Layer 3 of a small transformer language model trained on English Wikipedia (8 layers, counted from 0, width 96).
A neuron's activation on a vector x is GELU(weights . x + bias), where the dot is the dot product.

Input weights of the MLP neurons that the questions are about. A number n stands for (n - 500) times 0.0016.
n50 (bias -0.094): 607 450 629 411 542 624 556 480 474 540 607 535 477 468 567 533 467 477 605 355 411 560 443 387 541 483 557 244 497 658 546 340 500 507 547 579 378 718 134 460 638 572 530 591 459 380 623 453 607 623 588 590 645 363 611 601 666 328 365 478 846 518 561 394 526 603 239 555 535 666 538 421 472 566 458 537 660 460 551 400 425 500 590 573 479 559 428 655 613 340 802 231 583 411 422 415
n73 (bias -0.149): 570 321 668 551 567 594 181 292 676 388 607 517 363 470 494 517 662 652 415 465 631 420 500 390 379 523 439 575 538 587 493 478 394 538 610 386 411 483 597 550 500 513 597 559 487 452 581 605 471 320 326 494 386 431 472 380 539 536 370 483 610 513 589 576 623 473 643 701 116 593 341 494 520 536 327 665 528 549 456 481 598 533 577 589 400 428 546 568 527 459 503 650 572 621 663 395
n94 (bias -0.128): 530 424 527 486 601 393 482 443 500 556 409 671 464 424 700 270 484 506 474 527 713 513 557 673 354 550 430 417 414 506 654 514 479 457 655 411 660 421 584 441 445 572 350 550 407 310 461 372 727 457 528 355 452 542 387 534 509 574 323 397 506 482 448 506 310 533 485 491 554 576 415 564 721 319 500 494 580 511 454 640 384 597 456 438 424 426 536 538 537 448 547 574 344 545 518 339
n102 (bias -0.181): 601 475 398 574 739 407 134 467 409 370 592 360 343 652 503 668 679 568 517 534 564 566 638 532 454 435 412 496 470 375 358 577 514 590 401 471 510 489 558 721 371 768 638 438 364 582 360 511 422 453 564 637 696 474 545 590 588 538 672 567 514 517 554 618 526 517 353 540 570 425 660 286 394 588 387 605 474 445 437 605 494 500 568 525 209 531 293 494 429 543 393 664 544 422 556 533
n122 (bias -0.116): 426 545 683 358 410 576 468 406 455 658 525 302 430 519 560 559 529 440 482 338 598 295 494 681 353 484 432 625 613 402 393 531 398 352 557 533 439 288 297 581 542 292 416 651 599 621 470 545 419 448 550 468 433 452 450 521 394 670 615 306 647 267 656 503 527 545 413 543 583 518 550 574 597 556 519 485 503 494 625 503 591 622 621 520 602 619 538 540 477 425 437 304 444 708 389 433
n128 (bias -0.086): 477 428 569 559 264 420 29 678 720 491 500 422 497 448 394 560 491 494 635 552 404 408 384 467 468 481 559 550 556 497 318 401 406 614 436 521 543 356 557 518 550 506 491 621 437 503 452 638 469 413 503 600 543 415 500 537 450 589 458 716 702 513 543 710 312 400 554 615 574 403 594 591 392 494 452 542 458 542 383 440 681 465 494 667 600 541 365 529 609 540 551 404 617 356 500 472
n144 (bias -0.144): 746 396 457 420 582 576 461 751 482 472 561 583 709 554 457 402 494 481 629 679 456 455 453 578 386 627 584 445 637 455 366 636 526 550 550 408 478 563 514 650 534 579 578 412 391 456 540 524 539 541 558 416 447 637 473 522 294 578 470 363 397 474 583 566 601 599 383 497 493 488 693 545 666 571 724 457 469 457 500 494 257 614 397 654 291 357 337 524 405 289 536 466 276 324 517 443
n234 (bias -0.127): 402 479 572 366 624 438 550 590 319 528 578 506 508 488 450 591 481 387 376 529 565 571 611 433 544 311 345 497 511 477 553 548 512 483 536 473 478 434 497 567 657 523 670 392 414 349 447 683 606 714 467 460 545 475 378 449 748 517 503 536 506 441 438 217 550 488 636 469 612 569 457 552 497 535 549 530 535 431 401 500 304 445 612 494 675 471 538 445 415 454 468 588 561 396 662 271
n237 (bias -0.134): 515 493 327 556 346 554 261 379 653 520 496 431 480 441 548 552 627 708 476 559 307 631 538 587 526 460 441 579 588 588 323 384 694 535 662 534 479 596 561 389 676 279 414 309 308 680 723 459 603 606 540 656 392 524 628 486 553 583 441 470 467 460 665 358 392 482 414 539 631 455 603 230 267 479 421 538 453 717 500 582 638 335 560 296 322 550 354 569 343 447 370 616 636 493 668 447
n246 (bias -0.104): 409 437 551 544 575 484 480 516 500 558 682 483 510 517 519 396 345 492 672 490 500 251 521 529 490 461 403 465 495 715 612 424 486 564 365 466 586 608 588 321 486 378 521 483 478 584 508 652 659 508 375 585 594 484 544 360 681 522 489 649 506 571 530 542 503 489 398 576 621 666 332 536 442 442 530 542 438 537 462 445 474 350 533 430 549 616 555 366 387 445 305 532 442 408 323 511
n287 (bias -0.136): 399 534 628 506 616 509 450 478 378 556 529 339 546 609 547 599 549 591 580 551 709 630 405 407 414 470 432 403 535 629 739 596 446 414 771 425 525 483 490 573 339 423 588 424 302 774 547 497 360 500 377 476 637 497 491 452 464 546 436 347 362 533 381 607 203 460 329 522 463 663 448 311 612 526 582 412 537 553 532 435 509 388 513 459 497 553 658 386 435 304 493 665 484 400 500 221
n300 (bias -0.031): 456 560 509 419 517 489 463 470 442 398 479 484 325 608 368 503 589 596 420 500 605 668 462 381 525 540 260 316 479 467 636 545 541 536 424 474 634 459 523 600 519 539 609 469 433 478 632 370 379 497 351 631 467 485 601 479 610 466 494 326 553 466 620 528 355 456 270 572 428 500 488 597 426 822 304 600 506 413 673 576 560 583 500 523 367 417 306 545 455 362 556 567 402 337 712 536
n308 (bias -0.085): 607 313 493 422 479 559 532 491 632 557 598 568 515 372 539 278 559 702 393 589 537 517 570 490 414 405 382 530 332 656 398 636 510 488 591 521 534 565 470 708 483 429 396 580 334 308 609 582 635 575 432 635 307 668 765 417 500 529 374 569 549 487 519 471 343 587 494 571 613 346 576 494 465 550 522 648 721 485 549 613 500 516 450 473 538 478 329 526 450 387 398 603 680 623 532 364
n324 (bias -0.109): 533 567 548 658 400 680 230 593 476 408 564 656 717 220 466 463 627 476 635 461 490 496 438 654 490 593 706 586 675 423 511 664 380 400 661 490 497 151 542 720 657 696 610 281 313 612 326 515 433 335 544 672 476 449 527 448 387 532 533 500 471 544 559 413 600 358 350 549 544 657 567 426 436 539 457 367 618 432 545 358 503 504 295 564 436 504 301 376 612 522 504 489 447 615 551 441
n341 (bias -0.135): 413 667 862 532 305 409 598 625 535 504 685 537 391 692 496 610 504 508 492 577 571 483 306 385 453 557 133 619 682 516 516 536 541 817 543 550 390 596 577 375 441 611 519 528 332 374 550 529 408 500 87 511 473 617 496 374 568 472 467 492 657 496 540 406 357 286 387 480 213 612 484 628 330 689 157 496 584 439 402 496 621 666 620 640 440 613 447 434 669 246 447 597 508 347 718 535
n356 (bias -0.101): 284 631 681 396 601 392 532 568 333 440 430 296 539 594 644 331 677 637 343 452 390 440 443 434 573 676 638 640 503 583 521 582 364 507 618 530 599 478 362 564 394 562 422 461 423 584 460 595 650 541 480 816 429 412 493 623 360 535 141 446 514 364 359 682 632 389 609 596 432 634 437 584 581 483 591 520 470 636 548 723 523 310 580 300 625 588 493 548 548 515 415 533 500 477 411 284
n361 (bias -0.096): 543 563 467 544 386 599 494 503 534 561 385 556 473 603 472 453 488 494 522 430 591 390 389 402 535 745 490 551 525 525 604 415 245 497 642 369 578 596 285 472 453 484 599 300 382 534 583 507 478 380 584 572 254 611 530 612 644 481 405 520 559 329 509 644 576 477 407 434 507 208 468 465 654 481 555 549 633 701 629 462 361 697 662 642 363 555 558 365 634 520 419 544 661 350 556 556

Each question shows a token from some text and the vector x that enters the MLP there. A number n stands for (n - 500) times 0.0081.

" and": 301 458 479 582 591 400 535 558 490 730 422 406 340 426 516 416 409 436 516 734 782 514 474 381 682 433 538 547 473 463 503 525 482 566 413 417 570 606 820 399 501 470 310 487 515 472 575 545 352 409 525 553 314 400 576 376 463 617 408 426 533 502 530 484 477 604 373 498 502 571 542 535 528 419 588 471 667 323 418 357 609 446 537 624 532 397 511 552 571 547 463 547 504 488 501 538
The most active neuron and its activation: n94, at about 1

",": 406 467 455 705 561 474 537 491 456 579 413 442 237 428 449 407 280 483 395 691 657 526 478 471 718 441 623 616 464 477 478 583 336 363 414 416 574 679 746 469 512 324 435 507 426 460 599 423 375 443 429 633 408 417 539 492 414 576 397 458 522 552 599 678 513 495 500 424 563 432 580 537 508 457 643 438 600 456 521 318 660 500 456 528 623 380 435 614 517 586 443 653 543 509 431 515
The three highest activations, in order: n308, n128, n361

" count": 360 534 522 570 497 512 543 357 386 511 485 506 440 528 326 570 569 474 563 456 635 613 488 350 753 425 638 611 463 387 386 507 413 479 445 395 364 637 777 496 412 495 457 520 423 534 647 478 396 334 649 450 447 406 506 666 396 654 354 560 498 441 543 470 343 530 515 463 569 573 452 584 569 447 709 599 679 407 502 275 588 410 273 612 493 374 486 507 425 533 514 619 516 485 576 668
The neuron with the highest activation: n287

" p": 517 508 445 615 636 495 610 401 393 541 398 473 287 437 422 557 369 280 634 632 530 567 554 611 674 329 497 617 364 606 478 522 392 410 432 429 449 531 577 476 519 528 401 493 508 467 582 454 454 533 592 524 430 315 517 535 444 551 202 482 457 553 605 459 449 485 498 383 512 677 395 334 517 409 604 522 687 454 601 315 634 466 592 623 645 359 526 729 414 627 354 559 523 413 528 671
The neuron with the highest activation: n246

" against": 507 531 415 731 550 411 563 323 497 656 348 473 416 408 337 450 477 374 438 619 739 506 435 351 477 392 716 665 402 477 459 529 523 610 318 439 513 591 838 421 397 406 392 553 529 483 635 547 298 374 615 497 321 498 543 462 548 572 486 525 526 485 540 501 432 515 423 493 553 530 497 521 513 490 529 538 595 447 483 270 616 489 528 502 546 406 550 602 457 507 535 504 570 476 450 675
The most active neuron and its activation: n128, at about 0.53

"uff": 550 634 535 658 518 492 547 496 422 561 510 355 513 353 426 685 484 376 567 528 506 505 481 512 770 336 502 555 341 400 508 470 573 404 226 137 416 532 619 308 479 605 444 435 569 558 594 432 198 457 663 535 424 413 648 444 487 645 345 524 514 500 565 473 381 598 436 467 602 522 496 505 525 380 680 609 643 521 654 409 675 466 441 651 455 376 651 555 468 508 411 505 565 434 413 550
The neuron with the highest activation: n361

"ens": 559 513 450 553 517 548 497 510 313 652 459 519 349 419 403 461 410 504 561 428 622 500 444 334 723 437 514 561 566 531 478 442 494 476 327 259 360 476 649 302 407 578 518 568 677 366 534 235 437 443 816 465 326 358 565 608 471 640 395 518 468 462 495 619 559 626 408 522 506 512 567 580 536 525 575 582 691 270 562 419 646 477 454 484 486 311 674 681 493 346 562 469 585 482 531 594
The three highest activations, in order: n50, n300, n361

"ass": 451 544 457 472 413 508 536 346 468 611 380 420 334 352 406 596 666 434 514 500 556 586 434 450 624 364 766 612 529 430 447 569 465 498 323 246 384 509 571 285 470 460 419 472 525 453 680 369 300 446 712 517 388 444 630 558 487 729 481 402 449 552 512 548 408 589 421 521 600 587 652 423 448 474 743 529 580 390 600 405 739 391 472 504 540 428 614 683 452 552 507 416 642 511 528 600
The three highest activations, in order: n237, n122, n128

" total": 238 480 390 716 610 642 403 369 429 507 551 440 447 499 314 514 609 336 594 662 539 625 414 387 781 238 615 647 447 533 534 513 389 407 442 458 387 535 716 392 509 547 427 441 477 531 571 481 455 469 544 478 374 471 562 516 457 579 411 446 503 519 590 525 484 559 354 479 497 476 550 424 428 393 586 562 764 348 599 364 603 455 556 482 649 314 462 728 432 504 442 457 607 470 666 524
The neuron with the highest activation: n237

"==": 453 613 427 618 559 519 733 479 521 637 573 457 302 517 444 631 438 327 442 641 612 514 422 455 555 359 412 628 554 392 572 505 390 440 305 475 473 608 653 448 349 530 429 484 442 308 609 477 455 385 583 596 407 516 451 397 469 534 479 428 604 410 613 520 498 464 372 485 526 491 554 479 422 369 467 617 801 361 459 421 735 433 477 552 492 519 398 795 479 547 564 423 597 443 452 615
The three highest activations, in order: n341, n300, n50

" or": 282 490 421 587 682 370 645 488 405 784 406 403 357 374 492 455 368 406 523 808 832 556 521 399 601 431 565 603 468 508 484 496 388 515 519 472 524 538 720 451 532 433 378 461 440 482 601 541 314 485 679 500 403 362 518 459 448 542 444 496 420 494 534 511 389 613 400 510 584 574 558 450 495 522 594 434 668 301 458 351 512 471 513 533 574 356 503 528 575 614 485 536 481 489 466 584
The two highest activations, in order: n287, n94

" port": 447 583 486 574 536 607 653 465 313 529 496 536 430 383 378 575 425 340 450 578 695 564 522 459 868 188 672 550 448 484 527 533 478 519 467 445 512 499 570 381 394 561 408 423 492 514 763 429 368 471 577 587 412 465 572 620 394 470 339 499 435 519 509 580 478 662 498 553 574 443 399 422 425 470 509 561 547 308 471 155 613 457 393 583 481 365 535 700 491 558 645 538 408 599 467 611
The neuron with the highest activation: n50

"ate": 474 453 575 603 459 499 525 487 464 572 345 425 297 505 543 633 465 484 446 633 706 492 516 454 583 378 559 542 548 464 478 495 483 511 341 142 451 634 821 414 391 615 481 541 574 452 595 446 238 329 737 550 430 432 547 464 355 619 434 384 466 539 517 554 563 524 463 390 586 548 530 500 525 486 557 516 610 401 535 431 619 421 342 530 520 377 632 516 419 496 403 444 525 543 563 707
The three highest activations, in order: n102, n73, n300

"ription": 374 444 519 662 460 589 452 540 446 524 537 474 384 599 447 450 464 512 504 709 632 616 540 409 612 396 739 500 502 447 524 477 391 423 301 389 447 555 640 465 514 570 546 451 516 413 532 458 355 365 853 427 330 375 552 554 393 686 482 387 492 551 553 513 558 635 453 537 699 449 553 375 435 434 691 581 545 161 521 271 519 612 337 538 538 367 513 634 423 482 510 467 472 547 570 640
The three highest activations, in order: n144, n324, n102

"-": 548 569 539 614 532 410 583 364 442 584 479 458 254 474 456 509 386 297 373 672 809 568 473 466 488 421 376 587 556 498 533 577 434 488 390 561 466 599 638 354 471 449 484 474 543 415 726 533 423 416 511 597 336 478 447 423 488 555 472 475 582 594 732 530 540 532 414 592 414 588 510 497 479 431 448 524 623 393 383 286 619 544 417 552 537 484 419 665 471 515 470 497 436 444 483 604
The most active neuron and its activation: n341, at about 3.7

"I": 483 538 392 615 501 413 625 356 474 599 508 398 319 460 437 494 504 328 521 824 595 615 417 408 654 309 604 598 491 499 551 574 427 442 334 360 484 549 680 456 435 657 538 428 329 431 582 573 297 465 445 630 465 308 425 378 461 592 466 609 596 623 484 509 497 546 529 194 498 566 506 651 446 527 527 561 571 307 511 425 545 296 569 562 479 312 631 565 514 612 458 563 534 456 626 562
The neuron with the highest activation: n234

" better": 429 484 552 655 513 550 701 559 337 650 401 321 377 532 399 490 417 352 603 689 695 527 475 357 671 267 515 576 362 425 510 407 409 531 357 358 429 423 802 474 458 609 390 443 456 545 622 544 430 379 556 458 505 365 680 476 492 527 382 368 372 491 582 584 471 545 550 546 560 518 474 539 540 572 548 533 602 424 526 445 571 436 539 625 621 366 619 589 434 559 463 420 404 437 508 550
The two highest activations, in order: n287, n300

"ty": 441 563 499 557 596 555 608 595 382 619 301 376 355 606 484 564 447 401 429 691 616 560 460 477 622 606 498 633 361 519 503 505 491 329 276 270 540 400 718 437 493 665 497 501 465 295 578 471 306 405 682 489 443 462 504 473 436 625 405 439 477 601 547 521 404 624 479 562 660 661 491 537 561 380 384 538 688 395 492 365 535 350 382 556 632 208 558 653 410 521 497 490 492 561 475 564
The neuron with the highest activation: n94

" civil": 336 536 548 649 525 508 667 373 399 423 574 325 280 396 289 686 499 232 538 739 534 481 567 328 581 304 556 517 393 402 489 587 461 522 413 310 416 543 611 516 452 450 474 426 524 461 576 558 334 373 623 538 431 531 631 544 510 545 418 466 366 470 588 517 472 579 423 506 612 569 474 559 645 493 535 485 557 358 613 360 630 304 553 595 632 460 459 600 441 703 544 540 623 512 526 572
The two highest activations, in order: n234, n300

" Building": 359 520 331 557 487 627 618 533 416 587 536 553 288 439 285 486 658 290 474 612 619 628 372 521 645 469 639 558 421 517 536 453 451 432 388 256 523 604 643 412 438 589 426 467 378 375 636 507 318 303 741 639 508 455 493 389 488 589 412 523 522 475 492 495 583 535 606 355 597 474 483 591 536 441 694 562 518 243 350 353 625 502 412 560 545 271 531 663 530 508 562 580 562 534 483 600
The neuron with the highest activation: n361

" B": 514 524 324 552 532 507 679 137 550 650 426 487 352 429 431 482 418 353 488 703 559 558 364 458 810 445 569 742 458 555 498 551 414 405 414 521 427 491 563 509 384 666 407 535 391 420 571 486 358 402 488 571 450 318 464 401 517 570 380 403 437 697 652 511 572 517 557 254 492 607 531 455 579 491 577 464 673 426 395 321 671 504 484 581 593 416 474 556 503 635 497 565 589 606 440 540
The two highest activations, in order: n73, n324

" just": 395 512 534 636 505 472 548 370 400 584 437 317 433 443 462 523 402 337 577 633 723 558 396 363 633 385 528 596 475 467 569 423 430 473 401 379 435 613 773 473 568 496 364 348 417 615 617 491 304 553 545 495 361 400 673 574 500 582 517 451 360 381 574 512 455 446 454 544 530 565 437 623 555 461 638 472 548 515 443 306 654 423 471 605 588 365 612 615 507 474 546 483 586 405 536 642
The neuron with the highest activation: n287

"c": 365 584 567 440 510 441 637 476 460 584 413 293 434 538 474 457 455 367 446 573 573 517 457 538 867 557 608 554 446 535 415 631 399 445 249 239 424 602 490 483 405 594 380 482 582 378 544 369 510 496 593 548 376 334 532 558 466 587 383 429 406 614 495 525 480 627 561 494 524 562 438 440 560 389 484 505 858 394 494 338 620 424 530 488 535 441 694 783 428 728 316 627 502 582 415 618
The neuron with the highest activation: n356

"A": 490 500 401 674 609 420 587 336 450 610 299 330 224 566 452 505 498 328 378 753 559 457 494 465 633 313 670 585 486 495 611 465 440 563 319 538 481 544 594 569 320 657 412 543 425 319 662 527 342 392 545 629 527 351 481 463 476 566 447 420 458 649 605 538 565 639 472 454 481 545 588 422 467 435 501 599 772 359 407 435 591 389 498 443 529 449 531 594 475 588 469 458 656 568 531 531
The neuron with the highest activation: n102

".": 509 559 587 674 529 464 480 446 562 617 520 460 291 512 419 570 415 404 445 672 646 518 403 499 518 481 463 652 574 561 475 527 417 686 324 497 453 573 738 393 440 407 339 484 504 304 667 437 440 334 430 612 291 431 454 430 486 682 389 481 597 584 686 622 483 523 464 580 510 594 501 555 442 453 514 507 550 374 457 303 608 497 450 587 537 504 437 560 514 486 464 488 436 372 541 586
The neuron with the highest activation: n341

" for": 386 568 480 588 557 443 476 472 597 509 410 424 364 481 397 478 483 362 464 596 724 478 477 381 544 368 522 660 488 546 486 396 458 560 334 417 453 542 883 461 412 528 401 559 484 374 634 472 322 393 468 566 294 469 583 346 490 517 459 545 560 498 601 519 426 598 400 499 611 570 530 468 481 484 473 569 658 509 536 294 611 474 635 610 511 401 528 593 476 400 505 592 556 460 509 542
The most active neuron and its activation: n341, at about 2.9

" lif": 504 545 482 537 513 521 652 360 445 602 402 451 404 354 246 560 439 256 638 680 555 492 491 438 575 352 589 547 406 582 440 520 533 311 365 438 334 567 599 448 418 500 375 535 474 479 520 459 441 433 620 569 365 406 535 536 567 466 394 463 433 561 415 581 350 604 570 462 618 692 405 484 467 452 679 607 591 519 600 180 733 532 517 629 444 471 620 657 505 613 534 538 515 426 502 682
The most active neuron and its activation: n50, at about 0.17

"'s": 389 571 442 581 544 501 592 377 529 592 423 462 349 576 384 529 484 413 410 640 755 512 472 416 609 412 503 710 430 425 531 503 485 425 342 476 455 514 862 494 460 389 490 421 434 327 643 601 316 471 597 589 371 475 510 457 499 478 360 464 544 516 568 540 542 568 450 518 505 685 454 519 561 429 421 486 702 360 527 277 616 397 569 485 557 389 496 524 464 654 425 500 560 473 483 523
The neuron with the highest activation: n73

" meas": 554 462 609 551 566 583 610 303 429 498 312 377 334 535 342 625 514 372 652 566 581 587 609 527 791 320 648 590 389 418 465 503 385 494 412 491 347 458 471 461 316 489 460 480 508 443 593 462 477 428 683 535 405 330 427 573 548 644 307 519 533 460 516 481 387 614 429 580 519 542 508 429 464 390 670 489 694 420 466 301 702 537 416 646 560 430 598 716 527 647 513 428 389 530 606 604
The two highest activations, in order: n50, n122